Layer 11 of a small transformer language model trained on English Wikipedia (24 layers, counted from 0, width 96).
A neuron's activation on a vector x is squared ReLU(weights . x), where the dot is the dot product.

Input weights of the MLP neurons that the questions are about. A number n stands for (n - 500) times 0.0013.
n4: 595 479 333 467 580 531 272 352 603 392 427 411 597 411 536 351 385 450 565 464 606 592 506 267 425 380 304 555 669 679 422 708 403 572 430 605 642 449 430 456 574 530 576 442 518 522 692 530 466 667 355 801 370 387 336 550 567 606 617 543 520 382 616 440 506 464 510 478 386 462 554 548 518 519 619 497 592 427 563 626 437 583 473 411 608 451 440 535 670 475 462 648 446 757 558 640
n14: 545 681 385 379 588 500 342 533 424 343 446 300 485 646 462 526 459 483 759 462 442 571 271 650 549 474 541 385 518 483 417 483 334 462 399 406 449 476 500 424 463 440 435 367 570 536 614 314 461 455 487 589 359 436 485 581 443 545 396 518 622 579 676 503 281 527 472 600 645 330 520 576 399 498 424 489 368 462 392 517 513 518 542 487 500 331 488 537 439 630 483 598 548 346 508 550
n27: 376 325 410 703 547 364 591 426 598 419 546 419 573 542 577 414 475 476 341 503 440 584 433 467 567 586 666 333 480 337 597 457 564 475 497 518 328 613 387 363 541 693 367 453 550 616 364 520 407 651 569 513 688 514 494 387 497 606 633 506 530 610 438 575 467 656 642 653 534 444 381 547 452 571 630 549 490 452 491 633 459 228 388 454 540 531 752 488 488 476 447 294 358 481 347 445
n42: 464 595 571 596 385 487 570 497 420 491 414 607 515 607 554 466 476 532 442 515 440 632 389 563 478 570 202 509 621 491 459 145 585 518 586 558 556 605 391 635 398 415 444 434 565 582 634 271 569 299 575 534 516 472 709 400 475 485 406 457 558 543 431 323 517 514 685 452 509 568 450 463 493 605 644 553 537 560 693 546 421 500 497 397 482 578 647 562 559 633 452 492 497 518 653 299
n50: 482 566 583 494 486 628 308 465 468 466 611 401 531 411 482 494 519 585 572 393 528 603 379 371 559 532 462 535 536 553 662 567 569 607 470 653 692 359 524 446 634 380 604 550 702 567 512 578 560 430 486 632 520 569 433 352 490 599 113 513 510 579 558 608 614 605 715 559 358 543 547 491 459 481 702 397 662 373 469 440 307 467 650 446 607 489 643 497 491 405 311 503 411 448 294 440
n51: 579 508 521 536 544 522 359 542 388 482 515 468 646 392 578 658 345 612 503 440 450 626 405 420 481 688 644 503 571 359 577 399 375 446 584 608 408 516 726 635 409 675 584 609 450 569 381 380 373 335 542 382 594 454 506 486 445 491 485 349 519 547 369 414 364 511 716 568 520 361 414 564 458 630 584 468 611 396 517 497 345 526 398 497 561 597 488 615 456 438 383 478 459 485 748 415
n69: 421 537 381 371 451 546 353 541 368 415 395 379 383 441 553 517 562 477 695 345 593 458 532 510 121 490 456 509 664 345 535 471 641 651 500 548 584 626 482 384 593 531 582 527 612 526 586 476 344 601 453 370 489 341 493 291 316 513 503 517 486 456 424 332 436 575 178 298 644 480 465 341 496 514 514 471 503 421 677 437 323 447 510 393 458 615 610 675 614 408 533 310 546 339 529 580
n97: 233 289 230 584 551 465 599 428 388 647 506 437 497 490 414 644 703 553 466 565 479 584 435 620 316 546 386 523 471 418 488 491 518 337 566 331 464 622 370 459 652 373 524 707 466 473 506 516 415 488 589 484 555 567 571 606 576 679 601 478 455 451 604 519 591 360 448 397 551 545 473 334 530 592 406 524 438 587 428 246 491 565 500 536 413 359 494 467 441 506 388 444 467 359 471 597
n106: 382 486 320 464 519 568 688 246 489 486 624 500 494 529 547 340 471 528 518 669 289 615 523 500 531 458 375 414 303 561 492 454 473 426 553 407 514 559 333 571 509 482 460 227 489 397 540 344 413 520 590 621 463 481 440 457 555 579 476 419 568 517 555 464 551 541 323 500 416 546 639 453 368 492 444 472 387 544 387 423 429 513 365 559 356 667 512 351 495 396 328 405 517 575 279 477
n119: 533 483 453 559 650 458 482 503 445 533 344 497 469 433 480 657 413 364 408 583 494 555 482 491 448 642 419 523 654 467 626 581 485 426 598 430 586 487 430 459 597 620 686 518 474 450 588 449 515 554 484 528 513 638 509 612 583 409 494 484 742 563 368 557 497 563 605 591 434 605 446 686 550 537 442 530 571 434 629 420 449 320 289 814 536 332 636 357 277 395 627 565 518 380 485 662
n158: 429 386 310 681 319 540 434 411 381 456 581 578 455 590 393 341 463 301 290 526 446 758 420 461 437 347 452 635 483 409 609 722 576 599 652 564 395 397 607 472 462 356 596 390 447 439 436 421 545 642 472 552 426 497 513 509 536 600 516 622 670 488 546 542 464 544 215 340 509 546 497 444 631 721 336 439 529 667 425 440 562 525 592 390 515 472 497 525 535 434 394 625 522 388 575 543
n173: 598 441 531 451 581 656 339 312 571 628 705 366 552 437 412 375 618 421 524 329 506 805 488 453 532 463 748 649 636 494 547 420 454 570 497 497 547 475 576 488 434 625 559 542 508 491 578 409 558 476 601 683 638 522 288 459 538 541 394 531 494 526 634 457 572 477 386 530 363 479 638 506 569 563 410 433 469 426 461 667 387 468 456 447 491 556 553 586 363 563 551 361 761 601 595 459
n199: 484 540 493 466 364 616 728 437 409 464 317 546 631 562 513 399 559 558 379 456 244 408 610 683 472 436 601 320 545 242 423 484 460 328 314 459 454 416 576 435 576 573 555 520 382 471 333 310 344 679 573 377 433 524 338 584 476 340 503 592 482 594 476 524 379 619 432 675 441 516 447 447 507 537 412 506 497 427 615 406 737 242 590 482 631 500 469 471 577 529 484 580 252 329 532 433
n201: 574 514 463 512 595 563 500 429 406 625 562 527 382 311 421 340 591 506 388 336 506 340 395 562 538 467 384 417 645 381 454 330 533 327 460 477 447 528 457 547 527 425 459 689 559 334 471 272 604 521 386 417 561 547 405 561 453 555 578 659 281 458 528 463 681 306 442 461 521 577 540 523 628 422 637 462 497 682 524 500 368 680 563 453 450 593 537 529 617 391 715 566 512 473 623 477
n219: 611 626 476 479 711 606 717 642 391 690 567 620 476 523 363 566 408 583 476 443 482 450 509 454 741 446 509 514 565 488 449 318 536 485 503 517 428 410 481 486 532 472 535 479 608 621 577 568 443 590 458 506 588 527 395 454 543 469 558 775 425 545 625 555 597 653 439 621 637 567 474 489 400 608 729 319 611 402 424 667 506 489 457 552 581 411 512 419 486 506 350 467 372 392 415 323
n226: 563 700 461 536 524 619 429 454 518 522 494 404 406 425 381 714 649 494 510 337 436 589 500 269 548 601 706 625 561 641 599 550 188 529 604 429 532 578 518 437 487 379 554 448 473 519 512 577 423 607 455 464 672 628 484 525 571 615 323 655 701 467 577 683 540 358 462 433 646 399 489 279 609 701 626 447 585 479 468 665 449 431 355 476 567 368 547 368 423 494 596 604 414 449 531 447
n243: 676 454 767 497 660 524 569 438 312 467 490 592 490 661 625 503 450 343 470 614 305 281 677 517 496 292 672 412 618 563 657 412 467 473 456 351 526 556 442 574 342 707 438 546 568 658 529 307 630 494 383 531 468 454 460 571 438 350 531 710 475 466 479 497 602 509 539 398 444 454 413 612 518 417 567 426 399 434 578 503 360 601 431 561 415 368 469 176 515 627 687 524 552 562 434 401
n250: 598 547 586 460 528 545 553 619 486 542 708 446 335 453 543 360 360 474 558 607 319 545 611 475 628 558 390 394 567 482 573 491 460 634 348 500 417 538 414 465 488 625 536 446 483 570 552 371 610 246 460 416 394 597 531 635 355 625 566 531 513 400 644 551 558 582 393 695 381 450 476 605 335 503 433 664 561 546 494 588 551 565 598 589 375 538 566 488 480 506 635 210 589 360 636 573
n340: 489 597 461 458 530 540 643 412 483 275 529 454 633 603 453 356 573 475 659 491 392 652 633 606 420 580 601 566 675 552 621 586 441 621 464 357 386 423 541 421 555 500 403 693 407 438 402 688 458 566 536 455 441 401 393 554 597 573 576 515 553 610 488 433 601 432 588 526 514 506 554 527 487 487 469 585 417 187 647 535 590 497 500 409 655 523 533 491 522 453 251 438 549 344 428 407
n368: 490 646 695 416 442 490 542 767 406 630 646 441 550 525 699 570 515 465 423 377 655 458 295 476 423 757 487 425 600 500 449 406 580 723 603 541 374 458 316 455 342 408 523 361 522 561 592 387 500 416 526 575 595 442 537 414 624 392 548 493 563 313 623 745 630 432 511 671 438 604 451 478 431 449 476 494 607 484 377 613 525 559 538 403 315 459 647 303 668 585 454 555 591 477 424 363
n372: 366 567 435 494 559 268 416 497 486 611 489 597 506 567 440 488 436 559 372 418 616 503 562 404 387 515 432 566 485 509 559 667 345 813 409 347 486 558 484 716 540 596 449 396 552 444 439 545 478 528 431 494 568 606 362 452 482 506 671 465 500 495 503 626 525 633 217 503 517 531 470 527 595 357 678 458 471 547 406 552 348 559 603 375 560 585 545 508 484 417 368 481 611 489 577 324
n390: 601 399 338 655 457 566 362 488 581 484 445 604 420 526 357 453 426 590 400 634 573 493 570 411 552 390 483 650 497 484 736 490 677 527 472 354 642 444 392 538 451 380 672 371 488 445 640 418 823 281 614 507 475 464 423 759 579 325 685 601 601 516 565 471 551 537 546 447 493 597 529 568 323 657 612 490 480 403 432 424 404 559 555 536 497 474 534 674 479 519 405 460 640 233 696 519
n438: 543 544 490 487 608 248 544 547 559 276 224 540 513 736 527 367 511 588 386 443 365 610 530 454 470 497 401 589 602 450 500 340 678 583 592 307 429 560 582 524 550 467 407 516 624 531 512 529 617 580 436 691 470 425 519 466 402 391 520 481 423 280 370 606 385 568 622 312 435 497 450 583 486 530 447 482 590 557 509 269 506 396 431 636 457 508 588 414 721 680 472 436 599 522 356 582
n446: 467 537 452 500 407 377 488 711 655 569 530 517 571 401 481 308 411 481 682 402 583 425 319 652 274 527 554 563 465 620 700 408 574 669 576 667 513 567 496 620 517 267 539 443 497 653 487 444 433 392 506 349 479 380 378 468 584 358 358 466 511 497 624 541 715 384 644 457 615 608 500 271 412 552 327 523 469 522 543 376 613 500 416 497 622 556 552 520 534 529 321 460 349 325 825 477
n450: 426 779 548 574 573 596 624 417 378 550 645 401 779 465 420 462 609 485 627 624 330 527 512 568 440 640 618 566 246 369 627 451 576 532 631 515 417 417 620 454 725 428 559 415 432 448 512 441 377 592 525 529 607 633 487 573 484 652 350 468 497 482 523 570 497 559 510 484 633 596 616 553 294 465 533 634 602 381 509 623 500 399 365 520 568 637 480 383 372 305 422 529 457 360 530 518
n462: 562 614 565 435 559 493 554 503 522 454 398 645 547 585 522 507 577 387 429 483 367 472 432 417 426 554 392 358 451 401 577 464 386 362 607 468 578 623 518 487 510 524 464 600 444 633 375 632 203 419 662 473 280 592 554 497 316 452 359 660 274 566 714 341 302 397 435 553 520 500 538 694 347 370 362 215 609 421 457 426 594 631 566 482 431 541 611 308 448 576 705 482 611 645 557 545
n468: 337 463 449 544 417 437 562 400 503 412 500 569 463 201 428 430 588 436 507 607 332 465 336 531 566 403 440 415 628 444 430 377 537 537 553 313 325 434 612 497 586 452 584 745 512 532 360 294 604 448 456 466 525 546 792 635 393 557 411 767 542 578 579 477 563 463 464 539 402 620 555 488 428 469 525 596 473 434 432 493 593 562 566 318 636 491 572 781 393 355 254 457 370 376 623 344
n511: 227 537 556 657 443 381 593 394 466 457 453 514 382 617 259 445 497 532 478 530 504 329 429 322 727 696 552 614 332 417 655 603 515 312 414 476 461 385 496 408 558 576 500 668 589 309 261 307 517 489 651 747 384 399 426 991 477 430 519 656 473 545 466 561 360 380 567 420 414 547 462 568 496 535 589 627 474 541 191 504 469 419 485 393 622 584 545 479 487 430 558 561 650 514 566 500
n524: 364 458 518 358 471 358 633 660 673 479 432 469 469 393 572 524 515 490 507 539 293 382 597 403 471 444 373 333 525 627 550 381 650 542 487 387 554 332 738 507 583 622 368 417 435 766 550 507 689 750 509 660 297 659 637 587 320 593 579 535 394 474 589 472 437 568 578 462 456 667 515 695 534 509 295 577 447 182 527 430 500 358 507 449 469 577 478 443 433 576 720 385 592 667 507 356
n543: 503 538 419 328 491 372 515 479 440 487 544 418 465 693 482 506 526 383 497 349 681 561 546 385 675 651 361 367 457 554 408 500 522 523 506 421 416 359 410 497 345 550 391 287 351 584 350 593 506 460 436 314 497 453 361 466 357 454 615 614 631 464 428 446 717 622 312 709 299 566 394 625 392 481 315 466 267 437 325 436 485 463 706 441 503 554 487 559 556 482 361 567 528 434 451 660

Each question shows a token from some text and the vector x that enters the MLP there. A number n stands for (n - 500) times 0.01.

"st": 359 431 509 566 418 534 423 544 519 488 599 504 480 557 400 582 362 523 377 406 641 436 543 508 458 429 635 467 424 553 462 540 431 370 559 635 454 473 723 426 537 493 516 594 583 363 594 700 480 564 633 317 466 608 788 423 529 294 228 246 535 490 412 467 531 409 560 537 486 518 544 470 407 379 381 553 447 483 620 706 421 733 603 543 553 393 458 541 440 517 479 572 501 488 441 356
The neuron with the highest activation: n50

" by": 352 505 563 422 360 492 481 588 389 447 587 495 559 487 410 435 343 466 450 461 562 408 486 428 561 406 664 461 437 635 511 470 559 499 544 501 666 658 582 406 371 606 538 480 578 350 519 634 580 553 485 464 631 512 582 369 663 491 447 375 401 346 544 511 538 504 444 419 428 265 737 541 465 383 345 550 423 649 823 478 488 513 607 654 606 458 522 676 519 407 626 477 362 475 309 540
The neuron with the highest activation: n69

".": 501 407 471 550 558 594 540 669 552 455 597 562 683 517 357 463 452 494 413 452 666 370 406 513 621 464 657 520 493 646 508 422 591 507 442 568 722 525 688 393 504 473 625 603 455 305 536 521 492 520 469 392 599 295 662 406 680 488 629 467 518 380 570 481 421 489 261 507 396 382 562 529 560 229 306 465 510 522 448 541 502 471 634 625 477 322 389 670 459 416 480 512 460 510 439 401
The neuron with the highest activation: n173

"t": 430 541 517 667 356 488 364 465 605 446 530 445 484 610 416 677 377 629 425 526 619 325 474 547 601 419 629 679 318 656 463 384 392 409 410 667 543 356 566 419 453 516 500 551 478 365 595 622 489 666 360 352 485 602 718 466 387 400 532 331 518 447 558 435 465 560 450 611 486 423 660 383 509 424 483 528 542 647 640 537 445 661 462 587 568 361 444 592 480 457 546 446 339 464 367 356
The neuron with the highest activation: n226

" e": 675 634 444 538 600 460 412 575 450 393 429 539 496 668 442 478 508 512 466 395 556 423 429 478 609 428 493 602 466 712 384 416 565 398 314 490 454 711 660 511 448 502 620 445 619 374 680 526 477 648 483 493 502 565 510 441 638 437 445 353 497 432 496 392 429 606 425 581 499 366 613 420 513 457 299 480 485 697 583 579 361 439 611 389 571 449 352 747 621 415 471 426 544 273 357 415
Which two neurons fire most, strongest first? n14, n69

"ull": 514 316 562 595 248 564 579 674 490 494 511 483 535 618 452 631 357 543 413 516 509 348 611 517 656 598 481 521 345 404 580 479 453 470 481 554 453 557 635 484 457 530 666 572 502 327 573 504 576 662 421 367 477 534 809 397 484 319 436 384 536 410 441 477 498 468 543 431 456 482 575 532 513 234 366 553 491 645 633 433 374 609 281 327 459 515 381 498 458 482 472 481 461 454 348 486
Which two neurons fire most, strongest first? n243, n51

" ": 545 367 462 566 480 430 414 650 610 412 500 814 437 620 461 629 321 463 596 587 565 313 438 419 562 541 693 627 511 535 310 585 634 498 391 573 487 532 486 483 465 469 563 583 461 260 417 634 597 579 669 486 663 616 613 544 613 428 514 388 508 431 439 413 466 504 502 525 478 566 644 466 502 345 268 476 525 607 508 636 486 542 628 521 468 502 367 597 471 353 588 635 464 494 416 360
Which neuron fires most, and how strongly? n511, at about 1.1

"ans": 428 440 425 535 309 420 473 522 637 393 545 447 606 544 309 518 341 470 332 422 518 320 324 498 565 537 544 559 387 405 497 377 507 385 376 539 478 537 522 547 352 465 623 550 466 323 650 571 591 642 445 194 509 379 750 349 530 463 511 299 518 391 515 591 364 373 536 496 461 503 494 475 525 245 363 511 516 651 523 446 604 535 555 513 409 415 381 523 515 423 584 425 481 466 439 490
Which two neurons fire most, strongest first? n446, n201

"ind": 480 417 353 475 391 571 469 539 575 499 471 505 495 604 356 572 418 535 492 411 787 431 407 590 494 362 543 573 474 468 403 419 469 406 481 597 549 524 341 496 466 432 474 556 410 460 662 700 517 514 433 388 521 674 620 495 493 434 321 338 542 443 355 562 260 477 474 603 450 517 642 453 422 355 446 580 589 747 628 445 368 731 428 565 449 563 360 456 609 533 488 500 426 428 252 453
The neuron with the highest activation: n97

" camp": 496 353 413 516 506 532 396 471 456 491 625 664 553 538 466 496 555 497 502 284 547 507 501 480 587 457 568 541 323 520 435 358 595 482 370 622 497 561 607 413 496 600 622 380 342 402 644 587 593 571 549 371 640 557 788 631 737 351 467 390 626 423 407 630 364 502 469 496 547 408 610 605 381 290 325 534 418 628 628 508 429 536 516 451 520 544 349 545 503 303 420 505 419 522 476 395
Which neuron fires most, and how strongly? n450, at about 1.2

" Re": 484 362 428 533 588 612 452 617 483 408 482 623 287 522 244 520 523 444 427 343 526 404 416 379 510 455 500 621 253 640 377 321 426 407 376 619 433 475 438 600 423 519 523 519 499 441 580 640 466 656 601 404 555 384 658 442 667 535 413 348 630 366 593 553 322 468 526 591 541 461 572 513 360 495 423 405 513 704 655 598 432 406 549 360 498 500 334 565 574 490 558 437 481 563 434 409
The neuron with the highest activation: n226

" p": 468 366 527 403 629 467 384 576 588 518 510 454 496 539 317 416 394 609 484 525 481 438 475 483 723 541 596 754 309 633 376 282 557 376 370 595 550 480 674 448 537 419 596 477 467 258 635 593 421 535 424 468 448 533 633 439 641 406 522 278 543 329 538 551 525 580 471 530 453 473 545 565 491 409 318 506 442 366 713 583 293 485 534 471 593 550 408 569 414 509 499 507 500 382 407 509
Which three neurons fire most, strongest first? n450, n173, n390

"s": 485 510 560 473 313 439 444 715 683 548 421 467 577 598 301 605 364 339 500 526 559 349 461 381 511 516 492 503 317 512 318 544 478 380 295 620 518 457 438 438 516 634 532 578 518 297 441 648 555 595 600 375 518 388 690 466 517 462 452 361 629 463 574 617 312 622 505 601 499 382 466 439 414 496 483 499 464 507 513 547 495 489 473 532 489 416 363 646 333 291 546 392 369 450 346 396
Which neuron fires most, and how strongly? n511, at about 1.2

"ap": 579 466 544 535 233 509 374 588 504 458 605 521 511 643 256 539 410 562 491 534 554 513 366 439 628 455 516 608 532 591 460 414 362 316 466 752 488 551 667 325 356 416 484 605 274 414 475 576 571 589 494 352 597 535 634 500 548 461 302 334 521 420 339 493 475 391 518 557 396 300 554 577 360 503 397 473 479 504 605 635 404 576 524 395 562 488 539 579 498 411 525 513 512 384 541 346
Which neuron fires most, and how strongly? n51, at about 8.3

" to": 458 447 583 464 383 496 532 577 559 352 500 595 569 408 460 549 449 379 499 411 512 397 590 500 578 306 580 446 544 571 324 493 511 397 520 590 574 620 555 500 292 596 578 547 550 311 595 659 560 437 479 595 542 509 585 470 556 568 418 367 510 288 652 600 417 474 361 498 458 251 558 488 342 446 372 523 522 417 761 538 594 631 590 570 628 425 422 795 585 371 420 457 486 401 382 520
Which two neurons fire most, strongest first? n4, n468

"ree": 565 514 492 512 352 474 426 534 564 358 566 532 463 528 534 720 284 313 466 468 569 260 353 468 449 410 538 481 285 592 514 569 487 422 402 599 507 551 645 370 565 579 504 517 514 366 673 555 625 608 467 436 515 497 443 376 571 322 510 365 428 300 488 524 579 465 469 616 619 367 629 549 465 279 436 422 467 739 473 417 423 512 522 492 661 442 370 495 487 378 508 377 450 470 318 431
Which neuron fires most, and how strongly? n372, at about 0.22

"urn": 640 371 468 551 339 555 587 650 601 623 595 580 389 626 417 574 521 479 515 677 568 471 534 497 640 478 414 636 505 442 450 488 465 478 330 585 547 474 528 381 336 417 493 538 405 304 579 593 527 649 579 267 554 551 737 456 513 401 414 370 447 381 481 506 498 500 442 471 456 575 592 620 458 318 359 498 424 729 634 523 283 512 477 432 439 594 384 329 582 372 434 399 506 565 386 410
The neuron with the highest activation: n106

"u": 569 417 451 622 401 546 476 566 568 453 453 471 458 528 529 711 477 472 419 403 446 361 586 447 463 438 627 637 439 647 324 468 557 521 445 607 513 449 443 560 561 443 680 739 431 413 551 561 587 571 605 432 677 457 406 479 589 321 521 330 542 365 493 445 507 409 596 712 467 479 564 539 461 375 396 383 363 545 613 699 408 466 551 463 449 498 419 679 448 483 514 473 619 418 130 450
The neuron with the highest activation: n173

"age": 344 447 555 543 323 457 527 608 520 588 548 617 536 566 391 558 439 322 537 525 479 523 435 399 632 346 569 566 353 661 370 523 436 382 330 634 656 481 609 352 374 528 546 537 431 377 624 649 355 676 578 437 541 536 595 494 532 376 401 366 417 476 572 499 446 572 552 440 476 573 614 524 506 320 376 556 484 661 509 585 275 657 539 524 349 349 490 423 512 568 543 475 549 635 354 300
Which two neurons fire most, strongest first? n462, n524

"ra": 588 411 449 636 370 481 374 602 592 506 449 610 381 588 472 631 404 351 542 536 517 515 380 539 549 576 409 601 506 642 439 649 501 404 328 570 421 460 490 680 441 597 544 521 579 387 564 572 528 554 417 279 575 589 589 511 548 417 434 371 286 407 442 423 429 555 596 573 607 352 617 496 410 452 358 443 620 687 713 714 431 566 549 341 524 487 354 672 478 402 543 558 468 566 308 483
Which two neurons fire most, strongest first? n51, n4

"are": 438 423 478 538 236 579 472 534 521 394 619 582 454 643 440 544 431 384 390 414 555 500 388 580 526 427 527 623 373 552 377 396 461 503 326 608 476 522 485 455 522 537 715 644 425 464 577 590 542 638 418 461 514 519 636 519 520 499 504 348 333 174 601 553 471 515 434 586 384 480 648 537 438 323 421 531 463 730 443 500 437 516 535 408 367 419 350 483 711 488 540 500 485 473 249 418
The neuron with the highest activation: n368

"ors": 421 433 500 527 423 417 459 573 536 474 578 565 551 479 375 582 316 398 543 489 463 246 477 467 548 474 481 691 375 442 394 301 570 287 223 512 481 385 619 590 427 637 527 464 458 358 627 628 580 638 511 285 662 545 596 376 606 489 420 268 426 464 479 622 434 572 466 376 523 438 587 494 478 402 349 542 524 609 524 525 413 593 576 492 467 365 336 501 498 457 512 353 493 624 405 437
Which neuron fires most, and how strongly? n524, at about 0.51

" s": 636 329 662 517 485 450 440 777 638 551 410 441 622 555 305 541 441 586 504 414 461 409 484 353 587 531 527 545 368 638 265 430 565 379 309 429 533 560 540 440 481 489 580 433 512 255 618 410 492 538 564 407 583 454 555 465 628 265 500 378 605 361 517 516 443 521 444 506 588 380 617 466 475 428 342 529 471 506 636 560 286 441 537 640 619 483 433 554 558 457 456 558 426 384 351 446
The neuron with the highest activation: n390

" As": 480 519 626 628 439 522 446 565 435 513 608 396 659 596 163 535 365 390 545 446 553 288 393 525 480 453 430 495 476 534 369 454 456 448 324 458 517 691 634 516 604 481 552 551 443 375 546 550 582 569 493 393 627 461 578 474 680 487 481 432 547 403 347 455 407 536 440 477 421 307 510 580 505 415 233 458 438 559 703 458 544 518 565 465 546 646 547 593 388 490 528 413 335 487 279 334
Which two neurons fire most, strongest first? n199, n69

"1": 391 369 531 605 514 363 506 700 569 432 551 653 456 593 253 622 398 545 517 490 612 472 455 556 662 419 689 582 504 573 294 503 455 503 300 595 511 700 542 589 499 463 627 559 415 308 401 720 625 549 709 408 538 556 522 388 538 421 472 493 395 340 371 549 365 511 541 555 425 521 601 456 471 472 362 568 505 574 606 649 491 387 581 522 469 398 357 587 457 443 647 596 558 497 469 455
Which neuron fires most, and how strongly? n511, at about 0.44

"0": 477 405 461 566 449 395 373 571 584 488 609 450 543 608 343 514 182 550 513 446 621 420 400 498 669 477 588 505 500 560 380 480 541 471 407 540 674 653 637 488 578 506 478 458 482 353 554 641 523 661 527 429 590 498 642 473 575 399 519 498 439 281 516 503 331 474 451 533 291 451 646 463 463 358 482 473 416 654 615 738 352 533 537 389 620 435 440 517 409 377 451 311 428 599 335 528
Which three neurons fire most, strongest first? n4, n372, n27

",": 411 363 565 566 518 608 504 636 504 625 532 609 430 535 420 615 414 453 479 465 491 345 560 581 584 516 549 531 544 673 496 351 556 388 327 550 539 590 541 439 528 428 512 491 523 199 479 717 558 605 491 364 581 574 581 310 672 580 489 358 518 370 524 483 361 526 465 427 368 278 651 527 621 219 332 511 488 589 544 485 405 460 588 531 469 403 489 662 370 394 491 440 436 475 498 368
The neuron with the highest activation: n97

"ri": 565 433 545 511 261 443 431 588 523 536 590 522 374 633 520 623 383 570 543 636 381 496 463 476 530 473 450 615 253 546 581 593 578 358 521 525 524 583 577 506 499 550 600 602 462 376 584 661 545 433 558 476 573 559 648 398 570 437 479 383 531 252 537 582 549 357 483 685 475 550 769 588 362 459 444 405 548 450 629 630 579 473 579 441 508 464 386 581 475 483 700 502 517 436 193 366
Which three neurons fire most, strongest first? n368, n250, n50

" are": 593 536 468 504 363 365 609 547 470 600 484 620 619 546 283 531 283 461 394 461 408 345 452 475 435 616 547 489 442 680 441 403 544 418 515 523 459 588 513 426 387 571 698 539 604 472 518 757 654 543 512 461 517 575 573 347 617 536 504 373 533 520 636 502 434 444 370 454 577 294 612 557 406 379 412 482 459 602 618 495 525 531 684 636 645 325 375 562 420 393 543 293 456 407 351 497
Which two neurons fire most, strongest first? n219, n462

" at": 436 481 424 536 491 486 484 522 281 440 601 447 520 549 459 509 434 330 390 495 566 470 493 535 598 400 595 411 271 512 526 407 668 423 564 531 444 627 672 419 502 499 528 528 390 286 642 582 524 639 473 525 533 542 702 354 647 603 517 351 542 418 410 525 425 505 445 464 445 300 644 548 463 376 234 538 493 439 731 460 417 544 553 659 573 483 346 617 418 462 446 412 534 352 295 467
The neuron with the highest activation: n450

"ating": 365 477 401 544 347 498 510 620 486 406 551 584 509 440 367 575 275 339 427 407 471 412 482 539 458 352 604 395 560 667 412 419 427 421 352 566 520 582 616 493 494 612 534 553 597 326 779 676 478 512 519 389 616 642 586 402 524 417 448 290 454 575 399 452 449 540 445 599 410 440 605 540 470 388 330 537 473 522 602 525 441 500 644 594 624 450 440 717 423 478 354 540 569 478 291 378
Which three neurons fire most, strongest first? n468, n372, n50

" name": 446 298 594 416 446 415 676 674 651 489 517 670 591 556 250 537 354 332 396 477 477 455 495 443 482 450 646 594 409 591 426 437 558 439 370 618 468 535 579 468 335 598 565 576 547 475 530 551 451 546 635 299 613 579 655 392 638 465 540 251 437 458 510 490 510 448 523 575 271 513 636 562 505 271 540 474 364 480 539 448 572 584 501 506 541 429 379 609 535 405 463 513 328 513 367 470
Which three neurons fire most, strongest first? n199, n27, n468

" I": 507 404 559 494 482 635 342 534 658 485 452 545 642 559 217 488 482 450 631 371 672 374 532 563 536 425 528 472 282 530 329 391 476 350 432 576 532 618 548 542 601 501 626 626 584 520 636 613 655 631 386 565 517 429 591 454 598 492 476 294 492 356 647 472 439 445 520 519 326 355 558 529 501 586 337 501 472 621 700 529 560 502 610 292 601 410 557 641 509 512 574 500 484 470 354 499
Which neuron fires most, and how strongly? n4, at about 3.9

" m": 509 442 637 422 449 406 467 769 449 551 440 709 531 741 302 471 516 548 490 387 567 452 458 515 713 521 500 546 356 575 405 464 583 318 413 519 453 507 687 448 533 456 388 574 560 257 623 567 465 642 450 419 496 619 530 498 577 372 430 414 557 480 498 393 434 488 357 509 521 469 605 510 385 249 419 434 527 484 617 603 475 438 469 452 581 471 352 425 382 350 429 420 487 322 360 408
Which neuron fires most, and how strongly? n219, at about 5.1

" C": 469 412 576 456 537 578 287 446 492 454 519 536 368 680 202 469 503 516 471 466 614 486 386 419 576 561 536 508 383 582 333 375 512 430 471 523 463 559 576 515 599 359 598 577 462 424 638 581 572 765 431 496 533 592 711 445 732 325 473 347 495 501 376 553 445 488 465 415 412 320 639 549 419 441 346 414 411 624 676 656 468 367 675 573 467 456 467 509 457 517 471 548 546 472 377 509
Which neuron fires most, and how strongly? n438, at about 0.78

"side": 374 356 525 574 372 593 512 603 534 440 550 601 457 591 392 568 345 276 364 499 584 421 404 433 575 320 564 538 375 582 371 451 469 422 315 634 630 515 570 504 421 510 671 564 458 427 618 593 451 533 495 325 589 550 637 429 561 466 433 272 482 479 489 561 478 578 544 469 454 565 711 510 522 346 354 634 442 613 551 521 273 687 493 386 429 530 423 434 573 436 537 349 542 517 302 386
The neuron with the highest activation: n106

" comp": 496 414 488 410 415 476 417 478 560 529 638 632 519 507 396 426 415 511 437 446 600 530 677 312 583 410 548 730 442 550 314 396 546 473 474 645 352 490 634 413 540 535 462 459 518 324 600 504 437 511 579 282 586 380 564 448 654 335 423 317 575 443 419 403 516 652 582 648 578 385 579 585 485 349 297 400 446 491 618 492 366 487 498 436 739 552 460 558 404 504 487 455 573 535 351 317
Which two neurons fire most, strongest first? n173, n51

" Des": 484 477 528 603 461 520 270 507 441 418 525 519 465 538 328 634 445 338 514 380 578 478 407 375 615 478 595 587 442 500 379 385 470 457 224 455 374 520 447 591 530 538 530 477 352 375 603 637 483 616 626 434 673 509 554 343 533 554 523 445 567 277 438 432 355 628 484 570 518 224 577 507 478 489 372 478 391 592 815 542 462 429 473 453 484 504 429 578 426 544 698 473 384 421 452 509
The neuron with the highest activation: n226

".\n\n": 580 393 513 438 455 624 606 641 421 553 628 589 569 514 461 511 462 557 422 550 608 348 406 407 635 396 510 488 461 681 440 332 536 449 369 597 588 536 604 439 571 429 607 520 423 368 543 489 393 568 555 325 569 335 690 473 665 537 567 542 567 451 562 437 474 527 383 603 289 343 613 625 511 332 279 410 505 641 485 524 579 509 708 634 472 310 345 596 545 364 382 573 417 482 430 473
Which three neurons fire most, strongest first? n543, n219, n199

"v": 528 426 521 498 368 370 403 547 624 333 527 481 615 764 367 592 436 472 595 359 403 433 718 561 481 533 464 683 529 563 390 412 471 374 417 594 656 564 560 370 330 384 600 586 573 357 549 718 448 509 534 504 510 528 588 385 467 385 455 384 480 531 594 645 435 447 370 610 423 371 515 445 493 302 373 488 339 492 589 753 468 458 472 455 599 522 533 619 565 466 576 458 441 447 401 378
The neuron with the highest activation: n340